Layer 6 of a small transformer language model trained on English Wikipedia (14 layers, counted from 0, width 128). Numbers have three digits each and are written without spaces.
Take only the direct path to the model's output, skipping the later layers: a vector added to the residual stream pushes a token's score in proportion to its dot product with that token's output vector.

Output vectors of the tokens that the questions are about. A number n stands for (n - 500) times 0.0021.
"ever": 523531729547807392302678495463554468456394296339565266707412548344508177570241245197545565407416629571420536419566477885470466590242662392319398579587717358657356407585722749806534661574303424583460647631517365618431392381658494295457433474463404640628403431448459320714352365592451640604563410349372820460373464494303855562358512432277733442599427693490662591594615416285728549467603
"ced": 428383320276287593456597769526445440473750721600491552583436488408490411560463364666472585343541524593307464629563449634262453470387506628627559646498914533522517636225539590547567787455422603545288594821548593536395377502781333193335424502453398529754629367485356682569509483415313701574450473409471610603450453586714243668583502413535418541337383665639342267440469157331651319479450
"enti": 415560665626608367480455509492404478349573573315291354312324687460474536350523460547199752406393609707450457325508518498453558466488405659280570610359454502420391622647627584430387449532385494624222666653498377513463173406723650610502514370461310455737510560589589588725282598799460523466548639275609517592565492511644672635434806163493382515380415630385723475380364479551545638512639
"son": 695569308516393280346655587443506515530700472275500486239560355564391512556544486366633485352675633586529500552425589583548584511477210421358512267395718570576283588642597503518555504899670528375614503504458565455443335489579410470631477479421638456542773611403384689549473645345628556473396543580632358320559507604285669345461500480496521435459506663477395297581568327430580602543185
"There": 628371443797591323434559411458363389548575305314401506564620579479638538649519408459427573590370644482427659459332626492317444721504590438624395520453552506447510562305649565630259589427657634524593700519518276560559779625441492364517499291553443464610646335515503364773352412503232435516463509630584436442507562519547467578302282356275544619710686578576452486266442582299517596559467
" villages": 626510454844649704481522339470462523478479302342418560644505635388633698681393566579420582540546491446309365509533475395419513563567401430551516460312344341403345546432746499554570534476696544629553518602667312556391456430463664468411314457502700624444651347598611726630487321374211323360539532555499456384236553433652499563365492428413445505559411549724609365446601525363455603551630
" arrested": 462420364616574511362403307494521326682544634432513668567298574532384491684349609526531488677459518669318542629582450630489586514249485535521587500465465381551322610362749523582570624467536395492585435679612234443478487674786274514351613285479596674611405331625662841826456397499237321412486449257574503443215561487372499574474676366355535757594383550614446492381626622461413528254335
" Philippines": 572516608616731477439518415415445461425672445226417514445518605554608654680390791635592533560524509522570416649572410509492495643377438322658605433514634469598397467544550424516279523482469502466576543580408237508491546322390252502297492540417539462550626435268561699577278508752406398447615377327563615532348526502526431813389644504515355631618549503643523352473492327510438537419337
" officer": 494522420664558588438365354456467390665664408476548391535361558390449646665370641511569563698601465494433555776440504522692751420134526512556419351351569578511292373591664590354552511562709494628477389372627322469326396733603363367348597517334568634488459381632594578609437434610595622385402461378448494410414533615300470508554546448337478539602608563459604497555684468376511501321343
"urn": 559475557383613625550574352394481538520445572386320382492455608396460478532590575594361702353301549642541651647383488476406698218407654573514449328690354550465551549520522656287339753441570646389545575624594552424697303370585554522441759579507806619591683304318330599436438435630439321322708633392477492423434442229358553539604573217773409627545449646265511551478418565341530610435343
" advisor": 452487409627685708429682587563416407633447457623548411463597374419284585666287486682581577731477596584469530634564501523495581551258421450473574417420609554556289602393730566535441481470549459582466364374562556515282223589538469619492548518294581678473481249642460558608374477415583388461578383422451550476363568552343472428483561426457394476535616581549647401509584528553410504267457
" coach": 507507332573469569539440483517477616516456478522261445439438477510458636627367372741391566658442479614274352476561631486475402361286404511405467319595328458531273699591650525583613564451628484510395487519447540439432398626555535479376719523320582559500657329565564515613559295387873507617535394287588676367413535667363654719485533569559404567624567496535538418473680415473538688160357
"aring": 558609532550467500558755371468523401580638504449417404388457426603602583459460615688535367552248622543530577602478676640416402414169524516557676425678284503339665507426608612642347739521406332460277500577530185416409531460764511500421726464631581358625395252523537648877483409463178586466520589271508621455619528585416585593336589374431465581340537662648477464239652403421607349280470
"aching": 558489357483522373715839379412436631623481176457406664624340280323401498417535453696373729494374639537228445388495678471323447472427507456582586452455396569605532831483678685520654764423507411590321478507417273588186377397970648476377599614523490408473630240430366730661600511519362534456526332114303558438364718719516294594412665483508511640507473705605750536192533494405727578354511
"hard": 435532471623350826606619612573489454484501377568561609436305549417424424550570415274360454482345634693656397631520752674469619459307685686537629340619568360608453685375743628440387587475409573570523600501571398703480501585626547343471305318501392472667354410647316763430355345287645528514418632367746281452364553460334451540587620404557476547534611680504424501530541298146448395250392
" club": 528561483711519346513392438409485693424599442554431529546443396379458712457542473682456419652492543432411370496621533508590585552412303552397373363468429475389385537560780536260543489547597443589369346427476534473405588665663527616391559473346684573433456375446525459491491473481640586622556569495467631353522449617413387613481517570357455574615315525683366285440671463484542796465493
" secretary": 530525492723611539465645344549453504595597508548433343453291476571229686763295492580457657677548485620383465643517524618609658466319423484492464426378558604498384460463654460495383455608487586498587366536521363441319301637594488449428582619495476515550418336401571763761373334529528586498515361445484633377427569415341565525387608414376366523551610547508401516494608550473555654268419
"$": 525589643599430484546483543484378456401479542363428489421385441572681391540328604465454655492603496564569495658407524643598433524562655447365408595481702410483526481395611478544476468588702425511370614750654581378314628492477394231563449383573517435495364368549439483491249505473198628358700539572509688502567454596505639411533390426357571535689408529613446548422402621358639637391278
" reign": 526461429615542551489507501525426360590583348421410632637573466517549522654486439596333612425316512675373420431510476585423478501440546621451601564495366543349481504565724488452213522409568625398716468541454436356368226444559539466409473498342409701415572311544422699750406318451541375556782535440496568682318549564371521787545504520655585558640621520759487408415525356209722550423266
"ending": 517564519643681495312602579352458511516354437265471562343461769383392478379440502636515523518305677655475635416522699566301482305309561649480706544617286510499563402244636438530651547443405357544425480563414407539357416593658598392237594417625364630585434146695394654696377597560536429816744307385700491565432453545419542597439577403332392632499303750523649597352530376433588570471642
" tried": 549331361573420643369584412594483341656597600397499538568318509587400352660666521440481567594384529704407494488514485587518563474456432533502518523560445546508477505398669630624514609519556475480645497606707244435442466571543444447406665407460428630519466431590547525695499550519372481443499417306621528374371435403540577544507601387436475582718363584514488447362489623326528409215414

Output weights of attention head 0. The head adds the sum of these rows, row i times number i of z. A number n stands for (n - 500) times 0.00073.
o0: 652176522403274407488554411736430598405332360423541357618752184597660341487569373471471523425420303536660446382644530487642657569520412859695524427631477211545482598442627509421506422605524476465556627515524239389646531484516697344502438429454435606489404733597715596548585592495565671613282556561485453462385497838421525801306296493410515484401454529312528365277510550390597481593427
o1: 435293476641521599355444847093458598507341559599557608438406476302508630528146345573709504726316463545587563473468720492653377717493091501575588426407325507613480603459744563538599550247612520504454542666471554633460362538358484521266655516466449466399567684563515562273636578548664632618413327485367370312790427668611770309516563539468450561430330499335371554516637718415662457444586
o2: 322653482532331541432443559472483518314598344549521627530347473485813351773460388497607441390502409373518411344444569753375405558380526479302557682069497430768691442674441518689437469763339434769620517626413559333599446310517397356630442517486577569410085618498529455508434340469546544641617494693465297567706619516463594712583553461513373471372421735288584409316319365644385669730492
o3: 376470540462299355491538430356542589584301549596634509548424565452490489594298498479603464584639442493510429603458643583456514400243384652572696592417607606536512601570693501388444607474541461521470681726489484407192419454492559533456569429425446722460470442529429523506598415470615757372412298430440340488370512600419556540712753451420502552691616504403500477556423466470313524336386
o4: 455384360567489564314334231699460583568465526209467542598326618372433256186307329351739674482564340644341687417439558590679439129462436546541495242774458526557550718448679607566460612392486376315728574373657207290594487464490678631486619439426627500625481498568831501337404484639571690259509559628369566394441374523597615709528472526649642556376576450622426692412667664413753486613526
o5: 527493433297664525553420471686576355613563804604576375451237567671444363520548480397882268462469563308661451476549532547444300412306414772291516595628598448702712487535287447489489393572520474556465453635490674511531485496624553539561577491526550562453314585604503424563491372382387625609441246539532343669639371343549537572469662559585396495570383357458389615376284308424604083511491
o6: 585520373334363523461635596639565589355514522322804539511385628380675546516548230507531363255254392678579282399560578546523364527416463726418611515575483367715616356549628503539470447506551474689641691493776710803571619472423601242362403467438640603496436648475519284478391395442477478539395463586472428496710500523388554445557322545655558510515245606438343426417533535257653307465641
o7: 509365446619452438456422754397809557587511280641591615319665499611681685574675511560739223590313541399491354598278391315718482866503250371561479292026385588549473483474440465546612634460555608586523422306574665712539608637304442493541521452515517347635724550563538419497524324480546407550374333645422476379551523378435630272358369576454493236551221647535632473539515688625415622434743
o8: 497692712603410416566456711319337675521632305519379581507677499414689523829470387416422454673406527663535267576421505699407557643523579570490551520166651476316471476625293472502316465378537555497492505574310520511337358377517359400632402482573348530499270542441469477497633601604505333607359441540540349486512536465499565482582395404489438333341740538772389623485514452717519613440553
o9: 451431533363502635480612446451749471567516357494550627550490681624744516726456478614722417303427455523495412598475352471776517853603521559404619557368428551441414474553351407462611301608534402690501471254486355463759515495722327331646528405464420560263605661278526644563603419382535328339511373752316444513680535487294672291542369719675338524508488487557326371374518331549498282479452
o10: 490459512611484606338333549639402566422479516436523474441424270545531232258484371345451619601531539622510585320352535856446453117430634661388190217705563341527482661347368426371498411503637458313272603545364493629488531560472386551799667620464558343423601635494498512518580489432565862363665513577597718546481518599497550440612311515460587319385593401572429728579757625645868644491523
o11: 310587579349592403605502623223177566373528507422244598506684479505360492573547663494509549530603303530713479284461434620473466421559626452329457551535520355434447389579518492361478331568603515396714671508260394324601398505612414592463267549472359612564498689382279620391593470427466584683522428449461689555645524618348455613536678425392360601513653474619353722679528639616602596321487
o12: 182527740566467454594548668391305620359509527652383416510540316516466353420394540555698435602590610592402665444452647618451497407580716612478450585509452810648547700477513616388098592266347453499376422532423264384307502602544493607532540498505568356569605408627405547814399501512359503580467573377744544515365464332674640512405387365468454383402795481553555553335619519335604405460617
o13: 536598544731883411667505588340565736451564501661507747472525574283428631407477444369587359537680514326348430505391527624360397443483449566579384474335548424543577401571138482608399657336529545384615420715415548384428369350574529726684579575562614497352221484692471677370441550476308424564655558227413356443491444483401357588545413516433444428300641380714552568524315540592560311649604
o14: 581407624358471622604601430586522443485826412890572508414289504425579446529459515507609413697590266403302700435269622527467499395518525645547406372481653200534709718446521225353637680519399466425281539435554593551303413573554451530690490533487516396593342505571498540457600448569481758262496842521483487354634491646448506403578505302541324561429408646671482617318298560590500571319375
o15: 503365571444332514322542358549389639674488209406594639588460366472526433492659638489416451530440442831432541519643497602637555542417588741595634436524445605435420513382594499294547669506364337519433581426427712476505630559370532403537567493448551609582386552511582386623592447698681410473474628550501460407385489516544501651538412476472511562358596479512619333313561184282454708492247
o16: 670669556546576544603571547576467529217556569500505459320421570418596486734328138551640427417659733518383289625377602358394401448446534418432518452421568595590392575438529720518458497432555666451199295688539705729313574433440561557412540363514426408469574102490225471612414456756659405306565266400467648441588518512443581298806715622588608362573639440252522523764400303529628378559579
o17: 318610715491634366716590664460432514149301344328547351370559381594620379532606354561367322457352412403561433502348490643453523505586694442316394462484323353689579579606508581517479597512554478568590874451544475436526792323395460445580560511553419425344605388543394495621480650473535312337525431545515438485695463684248373401565470518432413785560758418431626496440489537725554683576704
o18: 542673544394658394514369347436494560321278545450519499510420468253406705296461548581387579647492464404413078539551700454430403463685409382455535331554542479568514521467594747447632481565461438233413501510637757541421623408442512480436362417612607413707545492385687356467619510552613489519389621376637441455523504611509262590393845312674520611543526515260480595695661327589615761487390
o19: 338644518493445556498531458456511423452463433365366449518491265698739420369381360542521491495522530413313667421478575545385256293534481661523386479303462463549712492404528447608499700580460562449237648641630585386442624593513510539703384522491360429715262527574399323419534797543518719585543482648566384513461468574820798536525352309425382648543478469382549624332522527570458487554469
o20: 582448591577405492426419699519422487533446509382477597555438518689712386516360376610696613515456527416370512537508596541380348409546375571342502669462466619334519665540686427613474429635396553736435536460761577417482435501574485543381354306497377326690348300438296368492388487457367532412631479544612448505589457351875772678428498478235330669511603605695488549474212682600428563645496
o21: 382737571437310593516580382619479551309455571518454588352231399501633427382487460577370644451583636589288448482649498356460631201507592477468262451588461598431382556557598549408500446553491464588448381600535621629544718425454395562485419641547493484520322404320530444597362504441420492328587560407579669643529535539491397521573577365378658514528484425384564448781499585654366422622654
o22: 490661628621802505425501470457546604481676528354315650617509523489345735466326322579469416353623456460320475578342612714597386357813555362625671363464656568346572553606127557434512492569359529419591466180481462379486347565587583390705442531590431516347584588450606463400444302619377350409548715327536569420530501366472444498601491573841323507437645689603289595466510166656722429518109
o23: 360358458394594239577576404619349443435623295487483631561620573478598626270637850672621426455477179343426275430428512568419495341498594330309383400615472272567489462573545580453544715519532489503589705265581510313653575474464443458457455440395645515589638730447517584361392588629512476676495500555432543455481495543407414691478564417707376684444443632660524547409584616506461531538571
o24: 510662565647466726325502673471530804500621396405198505598632294227610670522572585627416441623419507488388601554549339366425290593459523200751591451430300504808299388352302702447527515388434657453596601456562625758526630483371715469302460653445917480461487642475449584391405486595796168365464491629456311431451415474435125298661489645426422480445643486510713375547902372377561423558695
o25: 782675414536580603435324595624563803512607535390445443363356475359346360713381291527545526510667607554505423382550311712355622478323438672352685414562590335364411630404184597554541404431503693592546380562453845689400456524464788636516457462570532370447457413565481302414539489532541317516515686480407574534621367401720589662422528562319439428327542431726374582556323440649621393484489
o26: 496070539418658505598519407619516749479527335489572584597754606543720748266650576490483275547533255383233492547563413370652449556734439467488446510548455420575299411503506350515607173415697553326487710468570630381584748523608509199630398355448730574327444598219500466417492382483519687508609554452542450508570470509337574524397248614609550558571323564665403400370617527391584383410546
o27: 323587533329562442441568688389691611430441340473623554403680515407373415590462256470392436350362687799440559392424482767527383449200553771256502325525295434448485596412520476559573607464671410421520463473489416621618402776566438623691688544477198509524688590229286732602614722414360639457754464657555447492499587524261658427540341611563526435327561487654456554550482521589613559310581
o28: 575305431331596401607736513359451587381385279448555456612545459529525635447477312874156416361524506619337475442555505534388550469545328591449704684632600391452611465548533428594381729395425600475392810703717761746403449526435736457397642438561391480436544260301346242469530608428680653434504563474449576511437460488323343616491386532333572723602279559550536471554476539481427465408482
o29: 421428524353325612498568319630787432568354650736435570494310452317160675609427627794657524523499427360138599754461705209542675452586433462485355429624853356676538575370542544699758626485400467361346700315648475393336430496768392480551638544354711561542465584599568474491370746271565375454432564295481422466397518621311309332309885557506496492647505650485607408530376428619393108411518
o30: 460416666454481760520401461577552506388560613527561403517275575574377482238461508371578468371455424389447496465652683333601567419641370630619491537571401549648523533523433595514530526626336285479561479504336515555465624506317643378515487545582621631394449383741596586495417393506469400419409609415383452536456461587611430455370607446448719601561571473250597415441533361429556447525477
o31: 617410632615499554517455438557418504520580455465480360534534514405315515215656720611414510597496637424595413449424535753410438343816396159496208410561536505366554599435437463556509461532674444335479379682541273475302576343337427709717679573513490409468582258533389469511383391508373631600769707565434626499302561612560310711427339489441599485546526561515356590492413741644351816724369

Each question shows a token from some text and the vector z that the head gathered there. A number n stands for (n - 500) times 0.0019.

"umb": 461488384511451512484493423463536506408455516448527487597532466589424455504437547479422534535448
Pushed up most: " officer"

" the": 454537503446532478510529396560423497493428434532492439504537471462515392521556506395475411586455
Pushed up most: " villages"

"st": 471289417431513423347637357768549530308302688702568282520572517476839423379564484472449544650469
Which three tokens does it push up most, strongest first? "son", " officer", " secretary"

"=": 450483359543579460344578524347493492617503612669529385463541510473504452563545270471518488533439
Pushed up most: " advisor"

" |": 576616449485751480346633492458557478388447511582501554817477489545598602430621597656481458475398
Which three tokens does it push up most, strongest first? " coach", " club", "son"

" Cup": 416513559411629332447319421620466581554566440471606598654546406504738476610412603639528408506511
Pushed down most: " tried"

"\n\n": 432459353448540630468609360475513440578440503579388395479552515466440473479483496416453544540384
Which two tokens does it push up most, strongest first? " tried", " arrested"

" 4": 505494439407703434442406319466714596424438464566482456603535400523483494573483582582403460571454
Which two tokens does it push up most, strongest first? "urn", " coach"

"  ": 389471451478561404388485506478525558513449428514497440490483519589463429511618499535434402448465
Pushed up most: " secretary"

" $": 475425480540569593377324401303792602588326701472532352389694612416454409399683412494320558431645
Pushed up most: "$"

" and": 494693425374612466585498295438516497439583413395624468584578505519673513640511663394492370578554
Pushed up most: " villages"

",": 503471466490538623323311402498453662589588432664312332448446444256619474501525550494367491522612
Which three tokens does it push up most, strongest first? " reign", " arrested", " Philippines"

"s": 465450454486661569493546390557570585378499423620540544627452431470648599578621610715393434452354
Pushed up most: "son"

"ree": 645492510444474390557477433614630490430390451570584481438497341462445377618545605649551356448430
Pushed up most: "son"

"an": 345553525468544462455617422484423538502487332563480394540420443388479468729477555463318423559547
Which three tokens does it push up most, strongest first? " villages", " Philippines", " officer"

" Oblast": 337681546439694487436437438497355546638602500420524417641522509475701535642362487436322557585592
Pushed down most: "ever"

" Kaz": 355568503468574459453590394463430543512484324558480388543416467380490477712493542477334445548557
Which three tokens does it push up most, strongest first? " villages", " Philippines", " officer"

" Democratic": 134519318662299462468574448623261610383336460330784589530251389678397404274365455528358541410382
Pushed up most: " advisor"

" Ya": 429459489368513464641752427612412350447351483529475403564361351410548544724423536566422600524539
Pushed down most: "enti"

" are": 447630417591729453514421418590581513451587582439459532496483499405716450531451554631506525396513
Pushed down most: "enti"

"lit": 405397508666543467307355406443458473549426499573538481517505607525464424494486421492379620524478
Pushed up most: " arrested"

" an": 463576601486588553655412361490381539546334473458461411474556633404520415764666439395535617484442
Pushed up most: "ced"

"|": 537482434503555377277280531513559624484515386496458381359478350476473433514540589450423428474458
Pushed up most: " reign"

" of": 487558561418487461467572486644372520323540485432532401580530415489605434498549550357411483643458
Pushed up most: " villages"

" his": 379421463538616414349392414401512498644379506648529447404483557390536381620576351629450512526537
Pushed down most: " club"

"ee": 593598466495654481449718509552511439372417619616537489724417476481650563460671597687460441495385
Pushed down most: "$"

"of": 701481545481490328643530424606678451462308374605621565424444388510354410638535595698563336383467
Pushed up most: "ever"

"E": 537507560451494424381628604466453602426503473514504405620616487485572466531630427369367417635463
Pushed down most: "aring"

"000": 472501535501544615444301366385685701463355663364478430513775650510419508366620460402327629350566
Which two tokens does it push up most, strongest first? "$", "enti"

" Seven": 403395441478624580530488360581623662366502368621557537584444387461649605628610615745348392426355
Which two tokens does it push up most, strongest first? "son", "urn"

" E": 360590324629440564485750383618691582416298585656632423461287343367372462475565484706341498511520
Pushed down most: "enti"

"'": 494344469418588499488486401457572462589362495614567478351570537414524484502605496501529294541607
Pushed up most: "There"

" 40": 479511480393538468503470380538509594422424430494437461523537463494502467514542530409418401577461
Pushed down most: "aching"

"49": 517446507533552664340283405297871691541351755355508325387813710438444410299710467449285604390674
Pushed up most: "$"

" only": 566486450500638494542484327498602575418328400563608586496443549507511534573556514617484371420469
Pushed up most: "ever"

" during": 504447618592746495513086469492369551728519242720497489393466504363731444620456449678512475562428
Pushed down most: " club"

" region": 429622425494564422394462429493431496553553505425640478597603616511577440545424525427469496541581
Pushed up most: "aching"

" New": 412514399399579436472497353571407534537437372510583528541458499458627489623482528455424490517510
Pushed up most: " Philippines"

" also": 442471458553593474505648491525615377555302387565617537325404655353584411582543413584480300437496
Pushed down most: "aching"

"13": 550455522467514716352307369340805764445357762294521320439883736474419444290733471394288679382611
Pushed up most: "$"